Layer 7 of a small transformer language model trained on English Wikipedia (15 layers, counted from 0, width 128).
Take only the direct path to the model's output, skipping the later layers: a vector added to the residual stream pushes a token's score in proportion to its dot product with that token's output vector.

Output vectors of the tokens that the questions are about. A number n stands for n times 0.012.
"ions": 40 -12 19 32 -3 2 15 5 -9 1 38 53 -13 69 -6 -9 -5 4 13 -32 53 12 11 7 62 -39 -33 -29 -5 -18 22 3 11 29 5 12 -19 39 19 2 -33 23 19 -15 25 10 -13 -33 49 -3 -12 29 -22 19 -11 -4 41 -6 12 28 -26 -14 -18 25 26 -19 -24 3 16 -23 -8 -12 -15 -6 33 10 19 0 11 -20 30 42 39 35 1 -7 9 -73 -33 6 -28 -12 -11 11 -20 18 -2 25 29 -21 -29 -15 -23 55 -36 7 -47 6 32 -7 14 19 -26 -10 -64 19 23 36 -19 -39 -8 -20 24 -49 18 -8 23 29
"ide": 42 14 -7 25 23 20 9 2 -12 -11 4 35 9 12 30 33 48 13 -11 -14 10 -18 19 9 28 2 -13 -17 65 5 -12 44 -15 14 -56 -50 -58 15 -20 3 7 19 -12 -7 59 -29 5 -19 -32 -14 -10 -18 15 16 -1 -2 -29 -3 9 -26 20 -34 -10 50 52 -16 28 1 29 5 23 2 12 -31 -27 28 -14 -35 -2 -15 42 17 48 -39 -3 -14 -26 -44 29 -43 -30 20 -11 -8 23 35 -7 -51 -10 6 8 12 -10 -28 -11 0 14 -22 25 68 36 -34 -16 10 17 -43 28 14 7 22 20 -1 2 17 23 -22 -15 35
"ric": 21 -8 7 -9 -26 77 12 -1 -17 -11 18 14 -42 35 -47 13 -40 -1 -7 12 16 -6 18 6 10 -3 -7 -34 44 46 61 -2 5 -6 -4 -14 -20 -15 1 29 -4 40 -1 -6 -12 -44 -54 -8 56 56 -7 4 36 -14 9 -3 16 -43 -4 -37 11 21 -2 -1 4 16 -6 30 -3 0 46 -40 -10 22 9 -79 -29 16 -24 -35 -9 33 -13 -4 5 12 36 -26 -7 -30 -16 -26 -15 7 3 23 22 -11 -12 0 35 11 8 12 -3 -12 17 -9 -9 -35 -4 15 -15 -18 -50 67 -7 -18 0 -1 14 -24 -29 0 70 -45 5 -47
"ual": 22 31 -15 14 52 44 7 1 19 0 -20 3 33 -5 11 -2 -34 19 -22 -19 30 36 -40 6 -12 -39 -7 -5 37 26 41 57 -6 -14 -8 23 -19 33 15 21 39 -33 -23 2 -15 -29 -31 6 -3 7 -6 47 -5 14 -34 -8 32 18 42 15 -9 -40 -33 29 26 8 4 -12 6 -41 -14 5 -12 49 12 22 1 42 -2 -12 -10 34 14 25 4 17 22 23 -40 26 -28 10 13 67 16 55 30 -22 -31 8 -49 -16 -15 3 4 51 -20 14 1 7 39 0 -33 11 -89 -15 -58 7 -30 -22 22 -8 -36 -25 20 -14 60 19
"son": -2 5 -72 -32 -21 33 13 1 -10 -6 6 -21 -16 42 2 14 -23 24 -22 -6 -5 -45 42 36 48 31 3 -23 36 -9 24 -6 -1 -11 -47 -23 -9 32 45 -3 11 -33 35 -6 -39 -40 0 7 13 -19 -17 3 57 23 0 -1 13 -10 21 34 17 10 11 -28 -28 2 24 57 -4 49 42 1 15 57 36 21 5 30 18 -33 5 3 -27 -14 -22 26 -60 -15 -63 41 38 -26 -11 23 6 57 24 -45 10 -8 -2 -5 -1 7 -55 11 -25 10 -14 53 64 13 17 -26 -48 -3 -9 -1 -24 7 -2 11 24 -27 -21 -32 24 -14
"ity": 12 21 30 46 27 62 -3 -1 38 -38 5 7 -7 8 17 4 8 58 1 -9 -2 -16 -37 -37 -37 1 3 -2 -27 -14 12 -19 18 15 -4 16 -37 6 25 10 4 -48 13 17 27 -25 -23 5 47 0 -59 -6 12 58 39 5 4 53 -20 11 -29 13 -28 31 0 -42 -26 12 -25 -30 3 41 -14 10 18 -32 -36 12 2 -21 -9 14 34 -41 -4 23 -10 26 -12 -10 -37 -21 -8 2 21 -27 22 -22 -39 -25 -19 1 27 21 -7 -13 -42 23 32 13 18 24 21 27 6 25 -25 16 3 19 -33 24 24 -24 31 -6 -13 12
"her": 20 -15 13 3 5 39 27 2 3 35 -10 4 29 38 40 -23 -10 8 -13 -8 4 -17 26 -7 -10 -41 -18 -1 6 27 30 42 17 30 -2 44 -43 3 -9 46 10 -24 6 17 -52 -4 -9 -19 21 -26 -8 -45 -2 48 -13 -11 25 -23 25 32 2 21 18 22 48 8 -22 2 -42 30 -42 7 41 11 54 -12 23 -34 -3 -38 -1 -4 -9 -38 -25 27 28 -13 -27 25 -16 -14 -29 51 -5 9 28 -35 -29 14 -8 -11 -59 -52 -35 65 -26 68 8 30 21 -18 -35 -23 33 16 25 -40 13 -29 4 -27 -26 -14 -33 30 34 -5
" which": -16 17 -31 19 14 32 10 4 -39 -28 6 5 24 -15 -9 -2 -4 15 15 -46 15 -38 5 -3 26 -44 2 10 12 -1 21 7 6 16 14 -13 -2 4 16 15 20 -38 4 15 -30 -8 8 -4 12 48 27 -15 -5 20 30 6 0 -4 10 10 -3 -35 -12 -5 37 -16 18 22 -7 34 15 -21 -7 10 -1 23 -44 10 1 -7 13 38 -18 2 -15 -6 4 -49 -12 11 -38 57 12 25 34 14 -11 -4 8 38 -9 -9 45 -3 15 -31 41 31 23 -36 13 -9 -1 -4 -31 -6 2 -9 5 -47 -43 -13 -34 0 11 -17 31 -37
"ons": -2 -34 -20 1 2 1 -7 0 14 20 17 23 45 35 -11 29 -3 30 41 4 18 42 35 -35 28 40 -45 -10 29 -3 -23 24 -11 45 -7 25 -7 27 29 20 -19 50 23 -34 -11 -34 -20 -50 22 15 -22 2 -3 61 6 -56 8 -16 -16 -9 4 -12 43 9 -20 -36 -11 -21 16 -12 26 28 -16 14 1 14 -15 -22 7 -7 18 -44 12 -14 -5 -12 4 3 -27 -29 -45 4 -23 39 12 -7 16 -32 -16 5 -17 26 -42 14 -35 53 16 27 -6 92 28 15 -1 3 19 32 20 -7 18 2 -20 -23 -28 -4 -3 -41 51 2
"=": 14 -23 -40 -39 -1 -12 -10 4 1 13 -25 -5 -10 17 -12 -11 2 2 5 -26 -8 -33 12 7 28 17 8 -22 31 27 19 44 -23 -12 -23 -15 44 2 -9 22 -2 -11 -35 -24 -17 16 -40 20 -40 61 -30 43 7 44 9 -34 -10 2 -40 -25 -19 17 20 66 -36 22 17 19 -30 -27 -19 40 -10 23 6 20 -3 15 -12 -1 7 23 -10 7 -17 11 -3 -28 -19 -13 -5 34 25 24 29 4 4 -13 -20 5 33 -8 18 -26 -29 12 -40 52 51 2 -14 -1 4 26 -45 -48 1 -2 14 -9 -5 4 -6 -47 -47 -6 -5 14
"ant": 24 -53 -20 8 4 37 13 0 -5 -21 -16 -5 25 19 -11 -1 -2 9 25 34 -14 7 -23 -8 27 3 22 -14 28 -35 22 3 5 -39 7 8 -14 40 18 8 -5 0 19 23 -47 -6 -28 -1 31 8 -27 10 -21 10 34 16 -40 9 -20 -5 23 11 3 34 -5 64 -18 27 26 1 1 23 15 7 -26 8 -5 17 28 -7 26 21 18 -14 4 -50 8 13 35 -45 -20 -20 -26 -4 -6 3 -24 -33 -33 -22 -24 53 3 -10 -24 43 16 9 -26 32 -32 -12 4 -26 31 21 -7 9 -2 12 -44 27 18 9 44 -16 -15 13
"it": -2 17 12 18 27 32 9 1 27 -3 -15 -32 -36 8 10 -15 -5 -5 16 -6 -18 35 -24 -19 18 13 -14 -14 -39 13 -1 -22 2 28 13 6 -36 -14 -18 7 -2 -29 -41 21 44 -17 12 -22 61 -17 -47 4 6 36 2 -9 9 7 -22 14 22 2 -14 2 27 -6 -34 6 29 -19 5 -13 -1 -34 7 -27 21 9 5 -3 6 9 41 -19 -1 14 18 31 17 -9 -70 -40 -11 -4 19 22 0 9 -47 -17 -13 -4 -24 0 -33 -24 -12 -22 10 12 0 -7 10 -13 22 14 50 20 -7 26 -6 26 -6 3 24 -18 -25 -3
"\n\n": -37 19 -24 -34 19 2 8 1 -63 -3 -22 16 -9 1 -6 4 0 18 -19 19 7 -28 -34 15 7 -25 -44 -43 44 -41 -42 9 -41 13 16 19 22 -14 -32 22 -3 -25 44 3 -2 26 2 -18 -15 -29 3 6 27 -8 53 -5 -2 1 9 18 -42 -15 -59 -17 9 50 47 -18 -21 10 39 1 -1 0 3 5 -36 28 62 -7 -11 -17 27 3 -13 22 32 -19 -4 -4 25 -3 3 24 14 19 31 10 -18 -14 -3 14 32 68 -22 -8 20 2 26 21 -23 6 -25 4 -7 -1 -13 -4 17 3 -9 -36 -15 24 -17 5 14 -11
"==": 25 -19 -19 52 -21 -21 24 1 -5 -6 4 1 -17 0 -16 20 28 29 29 32 29 -2 35 -35 33 -25 25 10 5 33 -10 -19 -3 -5 -8 -5 -29 -10 -11 -8 -9 3 -26 -1 25 -19 -28 5 -2 60 -30 -12 -42 4 23 -11 -18 13 19 32 -34 43 26 29 -13 -19 43 4 39 -17 32 12 -32 25 -6 -29 -15 -29 17 9 31 -16 11 23 -19 13 -8 -61 29 -10 -30 8 42 -20 34 -4 -20 -13 -14 29 -6 -25 -4 39 -35 30 -30 -15 20 -18 -19 -15 -21 17 -47 -30 -7 4 -9 -16 19 2 -35 -43 -17 -3 18 -19
"fer": -33 -3 27 21 8 37 13 3 -44 34 -31 -33 38 -9 22 18 35 7 -26 -36 -26 3 29 4 22 -11 -1 -5 49 19 26 3 -18 -7 -37 -1 -39 -30 -17 2 6 -11 37 3 30 -33 -1 36 48 -16 13 0 -2 60 29 -27 -8 20 -19 9 11 72 21 -8 -34 53 10 29 -6 19 -42 -29 -9 18 -4 -13 -9 -2 -2 -28 14 -28 -5 -5 -36 -36 -25 -9 4 12 -6 45 -24 -36 3 43 -30 -29 5 -10 -18 15 26 12 -13 -4 -12 15 43 -22 -1 66 -1 52 7 -32 6 12 24 -38 -25 -7 -9 -34 6 -15 14 -33
"ers": 12 -36 -5 28 -12 14 11 -1 52 36 -36 10 12 29 -3 -32 34 12 -60 22 3 -42 22 26 46 -12 -3 -20 37 -5 47 23 -47 -23 6 -10 -17 4 -35 -20 -16 -3 -32 -37 -10 10 -7 0 12 27 -56 -5 -27 41 -6 17 4 -31 -4 -17 -2 33 -9 -28 32 -63 15 -11 21 20 -18 -39 12 1 3 24 -2 -4 -26 -32 2 -36 -6 27 -10 -4 16 -7 -2 -17 29 -8 0 -20 37 -17 -17 2 4 -13 -33 -10 8 -24 -14 19 30 -6 -33 -10 8 8 -37 -32 -14 35 19 38 10 2 -5 -14 -39 7 -35 -71 -10 -25

Each question shows what one neuron of this layer's MLP adds at an activation of 1. A number n stands for n times 0.012.

n124: 20 33 50 29 6 -15 18 15 18 -20 -19 -8 -6 -29 15 -4 10 16 2 -6 -16 23 -3 -7 -17 14 -34 1 17 52 26 -1 -15 20 12 -20 9 -12 42 -69 4 1 -17 -14 -14 -4 10 29 13 15 -19 0 3 4 -15 -10 35 50 -54 -5 12 16 -21 -21 -8 -13 -21 -40 -13 -13 6 6 -1 -37 9 -10 -13 60 -39 -7 -12 -33 19 31 -40 4 -40 -1 40 -34 -37 -18 -6 15 -34 6 -38 -27 -2 -10 6 9 50 19 -32 14 -28 -23 17 -16 15 20 -52 28 -8 -10 13 60 27 -23 -24 -8 26 -11 -36 -9 5 10
Pushed down most: "her"

n191: -7 13 -22 3 -9 25 -32 61 -4 40 7 49 -39 21 -1 0 -14 38 15 -25 -40 2 -17 4 56 12 1 2 19 2 -8 14 26 14 28 -24 -10 27 -27 33 24 49 7 36 2 -18 -39 -8 6 26 -16 -11 -24 -7 -8 -17 10 -51 -14 -9 7 -13 26 -58 -4 5 -14 20 -4 60 -1 -8 -60 -21 -16 8 -28 -27 -27 47 28 20 26 1 19 -6 -31 5 -15 4 -13 14 -16 14 -41 -22 33 0 41 -8 -36 -1 32 -54 -41 -35 1 -3 7 8 -15 -21 4 -6 34 -20 3 5 -1 9 -30 -21 20 -11 -7 -36 3 17
Which of these tokens does it push up most? "ons"

n92: 21 -48 -15 5 46 3 -9 -3 -26 17 33 15 -11 -6 -8 -3 -3 22 18 31 -25 -5 -16 29 -18 -1 12 33 -1 -12 11 3 21 -4 1 0 11 -26 -27 -7 -16 -16 -49 23 6 7 -18 8 -76 3 -35 -3 4 23 9 18 26 -10 19 -6 11 17 -5 6 13 3 6 -15 -48 11 -32 27 6 9 9 29 3 -20 -4 -38 -5 -34 -23 3 19 -26 8 22 34 22 -28 3 12 -22 -23 -21 11 37 4 -37 -4 -25 2 -9 0 32 20 -33 9 -4 -46 -29 -10 1 1 5 3 -1 -5 -2 5 -16 -16 -19 24 -33 -13 35
Which of these tokens does it push up most? "ers"

n6: -35 -6 -11 -27 10 -45 -19 41 -26 -2 3 0 -14 -13 -32 -23 -11 -9 3 5 13 -16 13 16 5 4 -35 27 15 -1 -12 78 11 11 -4 40 9 40 -45 37 37 37 -24 -24 -10 18 -6 -24 2 1 -29 -35 -42 -17 15 27 27 19 43 -66 30 -11 19 -5 3 2 13 -9 5 -19 12 4 40 -31 -4 -9 -26 0 -10 -24 -2 -5 16 -15 7 2 -18 30 18 6 -41 22 3 28 -35 -18 15 2 -24 -32 -11 3 -9 -9 -6 -6 -6 10 21 -8 -1 16 -1 25 -18 -13 32 -11 35 -31 -10 -42 -23 -14 42 -16 15 -5
Which of these tokens does it push up most? "ons"

n81: 23 -18 16 6 -16 12 1 -24 9 -3 26 13 16 18 -2 -18 25 50 18 -16 -12 6 22 -3 23 -40 -55 -4 17 -29 16 4 -12 33 4 -23 -6 5 37 38 16 24 25 -50 22 1 7 24 2 13 50 -24 -25 44 -10 -1 -41 -46 -28 -13 17 29 -4 -10 3 25 -21 -11 16 16 15 -37 14 23 19 -30 12 31 14 -1 19 -11 4 7 -10 14 -21 37 -1 14 5 11 25 -13 -17 -15 55 -7 -15 12 2 20 -9 -15 40 -25 51 -22 -27 -23 -6 3 -7 10 6 29 73 9 23 10 -38 1 6 28 30 40 -13 -5
Pushed down most: "ual"

n13: -6 14 7 -10 18 -19 12 33 -21 -24 -11 -3 28 10 -18 23 -23 27 34 57 -32 37 -2 11 5 -20 43 13 22 -12 30 -2 13 -18 27 8 13 29 10 -28 16 -30 -5 -21 -32 -11 -3 -16 -10 46 -9 29 -4 16 23 1 -1 10 29 28 -33 -23 -13 28 63 -29 36 0 5 -6 -19 1 -53 31 -10 13 -4 -34 -26 18 26 21 -57 9 -29 10 33 18 6 -2 6 -23 48 12 -32 1 -14 -5 -10 7 17 11 2 22 12 42 -19 -18 6 27 -1 38 18 -4 -23 -40 18 -39 27 -4 29 38 10 -17 -16 44 8 24
Which two tokens does it push up most, strongest first? "ual", "=="

n90: 26 -23 2 -14 55 -48 -8 -9 -50 -16 24 41 10 -13 23 -19 14 7 6 21 15 15 14 63 31 6 8 8 23 -4 39 67 2 3 -8 -19 4 -32 -56 -19 10 -34 -8 17 14 -1 -43 7 -17 -18 -3 1 27 -11 -23 -26 -6 -12 13 15 -21 -28 38 -6 26 -22 -7 -12 -26 5 -15 -18 3 -4 -17 8 -20 -13 10 -20 12 9 -19 -1 -32 -11 23 3 42 13 5 -28 6 -25 -35 -13 27 -13 16 14 -25 11 19 3 -16 21 -10 -25 -17 77 -8 48 -5 -6 -7 23 24 26 -30 -1 -12 11 -30 -9 23 -49 25 -1
Which of these tokens does it push up most? "ide"

n315: 8 7 12 13 10 40 -1 18 -20 5 -22 1 20 -8 8 -32 -33 -13 -47 17 20 -37 39 -15 -70 -1 18 13 28 17 -9 8 -52 -14 47 -15 -1 4 15 -27 29 -24 -12 15 3 8 -31 -20 31 -3 40 23 6 0 31 38 -22 0 -19 -37 -18 -5 1 6 30 14 -2 3 -9 4 41 20 -6 42 7 -30 3 0 -3 4 -26 -17 16 2 12 20 14 -8 -9 -1 59 -31 -35 14 24 -8 -4 31 -4 -22 -7 1 61 16 0 -11 7 6 0 -13 6 -3 -3 -8 -23 -9 11 26 -7 16 13 -10 -44 9 -1 -17 -35 -7
Pushed down most: "ons"

n94: -21 29 29 -1 23 19 6 -18 9 4 49 3 0 -17 9 -40 -7 23 -11 32 21 18 -18 29 -24 1 6 -3 15 29 -13 2 25 4 -14 -26 -38 -27 1 -11 -2 11 -10 -19 -25 -1 32 20 11 -19 18 -10 -35 11 -20 -10 13 1 7 16 -34 15 8 -56 17 -22 17 -13 -41 -12 28 -30 10 -25 -11 -10 15 -10 51 -2 -20 -8 -19 -10 -16 7 -11 -35 22 -4 30 -6 -7 -21 -4 25 7 -51 17 21 25 -2 -6 -40 7 -19 6 14 -21 -1 31 0 -5 -10 40 -53 -10 -17 -42 1 16 22 26 21 9 -46 -28 -72
Pushed down most: "="

n294: 6 -33 0 -16 -9 43 -19 -34 23 -28 -14 26 8 -46 -19 13 -6 -22 -18 -18 -1 6 -26 18 -21 26 -2 -19 -28 -4 -11 1 18 -17 -5 18 -4 7 36 23 34 -11 14 22 23 -5 -41 -13 18 5 -12 11 -21 10 -11 -19 6 -25 10 20 12 7 -17 -15 23 24 3 -1 -24 -28 15 -14 -16 15 -22 -19 11 -11 18 56 -19 -32 -5 -19 2 -46 -26 51 -24 57 13 -37 6 23 5 3 -18 -23 -41 29 4 -4 17 30 -7 6 -15 49 -26 -18 18 19 -6 15 -35 -1 3 15 11 -9 18 36 -8 18 -8 20 5 12
Which three tokens does it push up most, strongest first? "ual", "ity", "son"

n77: -37 8 -12 49 -3 -32 23 24 -39 13 -6 0 14 -15 19 -31 12 5 -19 -31 -26 41 16 35 15 5 -27 -6 19 35 -5 26 33 2 11 8 2 -8 26 8 17 -36 4 32 23 28 -32 32 28 34 -7 -7 -23 -5 -29 4 -26 11 5 -11 7 -12 3 -59 27 21 12 16 28 19 -49 17 -11 8 -41 -3 -27 -9 -25 -1 7 -5 -10 -15 18 3 -9 -31 -5 2 26 34 11 -32 4 16 9 37 30 -30 8 -32 -3 -4 13 8 -16 12 6 -28 -21 3 31 2 -6 1 31 -32 1 4 -1 13 -15 6 5 -61 -15 -4
Which three tokens does it push up most, strongest first? "fer", " which", "ers"

n289: 8 43 -4 -5 -10 51 38 -41 40 -40 11 17 -22 -35 -21 -29 -35 -3 -36 6 -10 -32 -3 -44 35 35 -8 4 -30 36 -10 -14 -19 51 -11 24 17 -7 -43 14 -18 -11 -63 -48 -4 -1 6 3 23 6 19 2 -19 1 -32 -11 33 4 -25 -12 -23 -42 12 -15 -12 -12 -23 -8 -12 -8 1 25 -40 46 -15 -20 29 29 0 33 -27 5 3 25 12 -39 13 -20 20 -13 -9 14 -39 -32 -6 9 -11 -2 -4 -32 10 35 -38 10 9 -29 -5 -8 -19 -34 1 5 2 1 -12 29 1 -11 -30 0 -1 -35 9 -18 4 -5 8 17
Which of these tokens does it push up most? "ric"

n8: -1 9 29 17 -13 -21 -3 35 36 -30 7 32 17 3 -8 8 -14 -52 29 3 9 13 -7 2 -41 27 -23 40 -3 -36 -35 -19 25 24 8 7 -8 -1 -13 1 30 21 -39 18 -8 11 41 10 -23 -12 13 26 -4 -18 21 18 11 -3 41 21 64 -10 1 15 -4 -30 -64 14 32 -7 -11 -1 -34 -11 -16 26 14 -16 21 -6 -3 22 -1 -21 18 -25 19 -12 15 18 42 17 -38 23 20 1 15 12 -15 -5 -1 -49 -14 -9 -26 0 -35 8 -23 24 5 12 -3 -47 29 48 -5 5 -8 19 -5 22 -11 8 24 27 -17 8
Which of these tokens does it push up most? "it"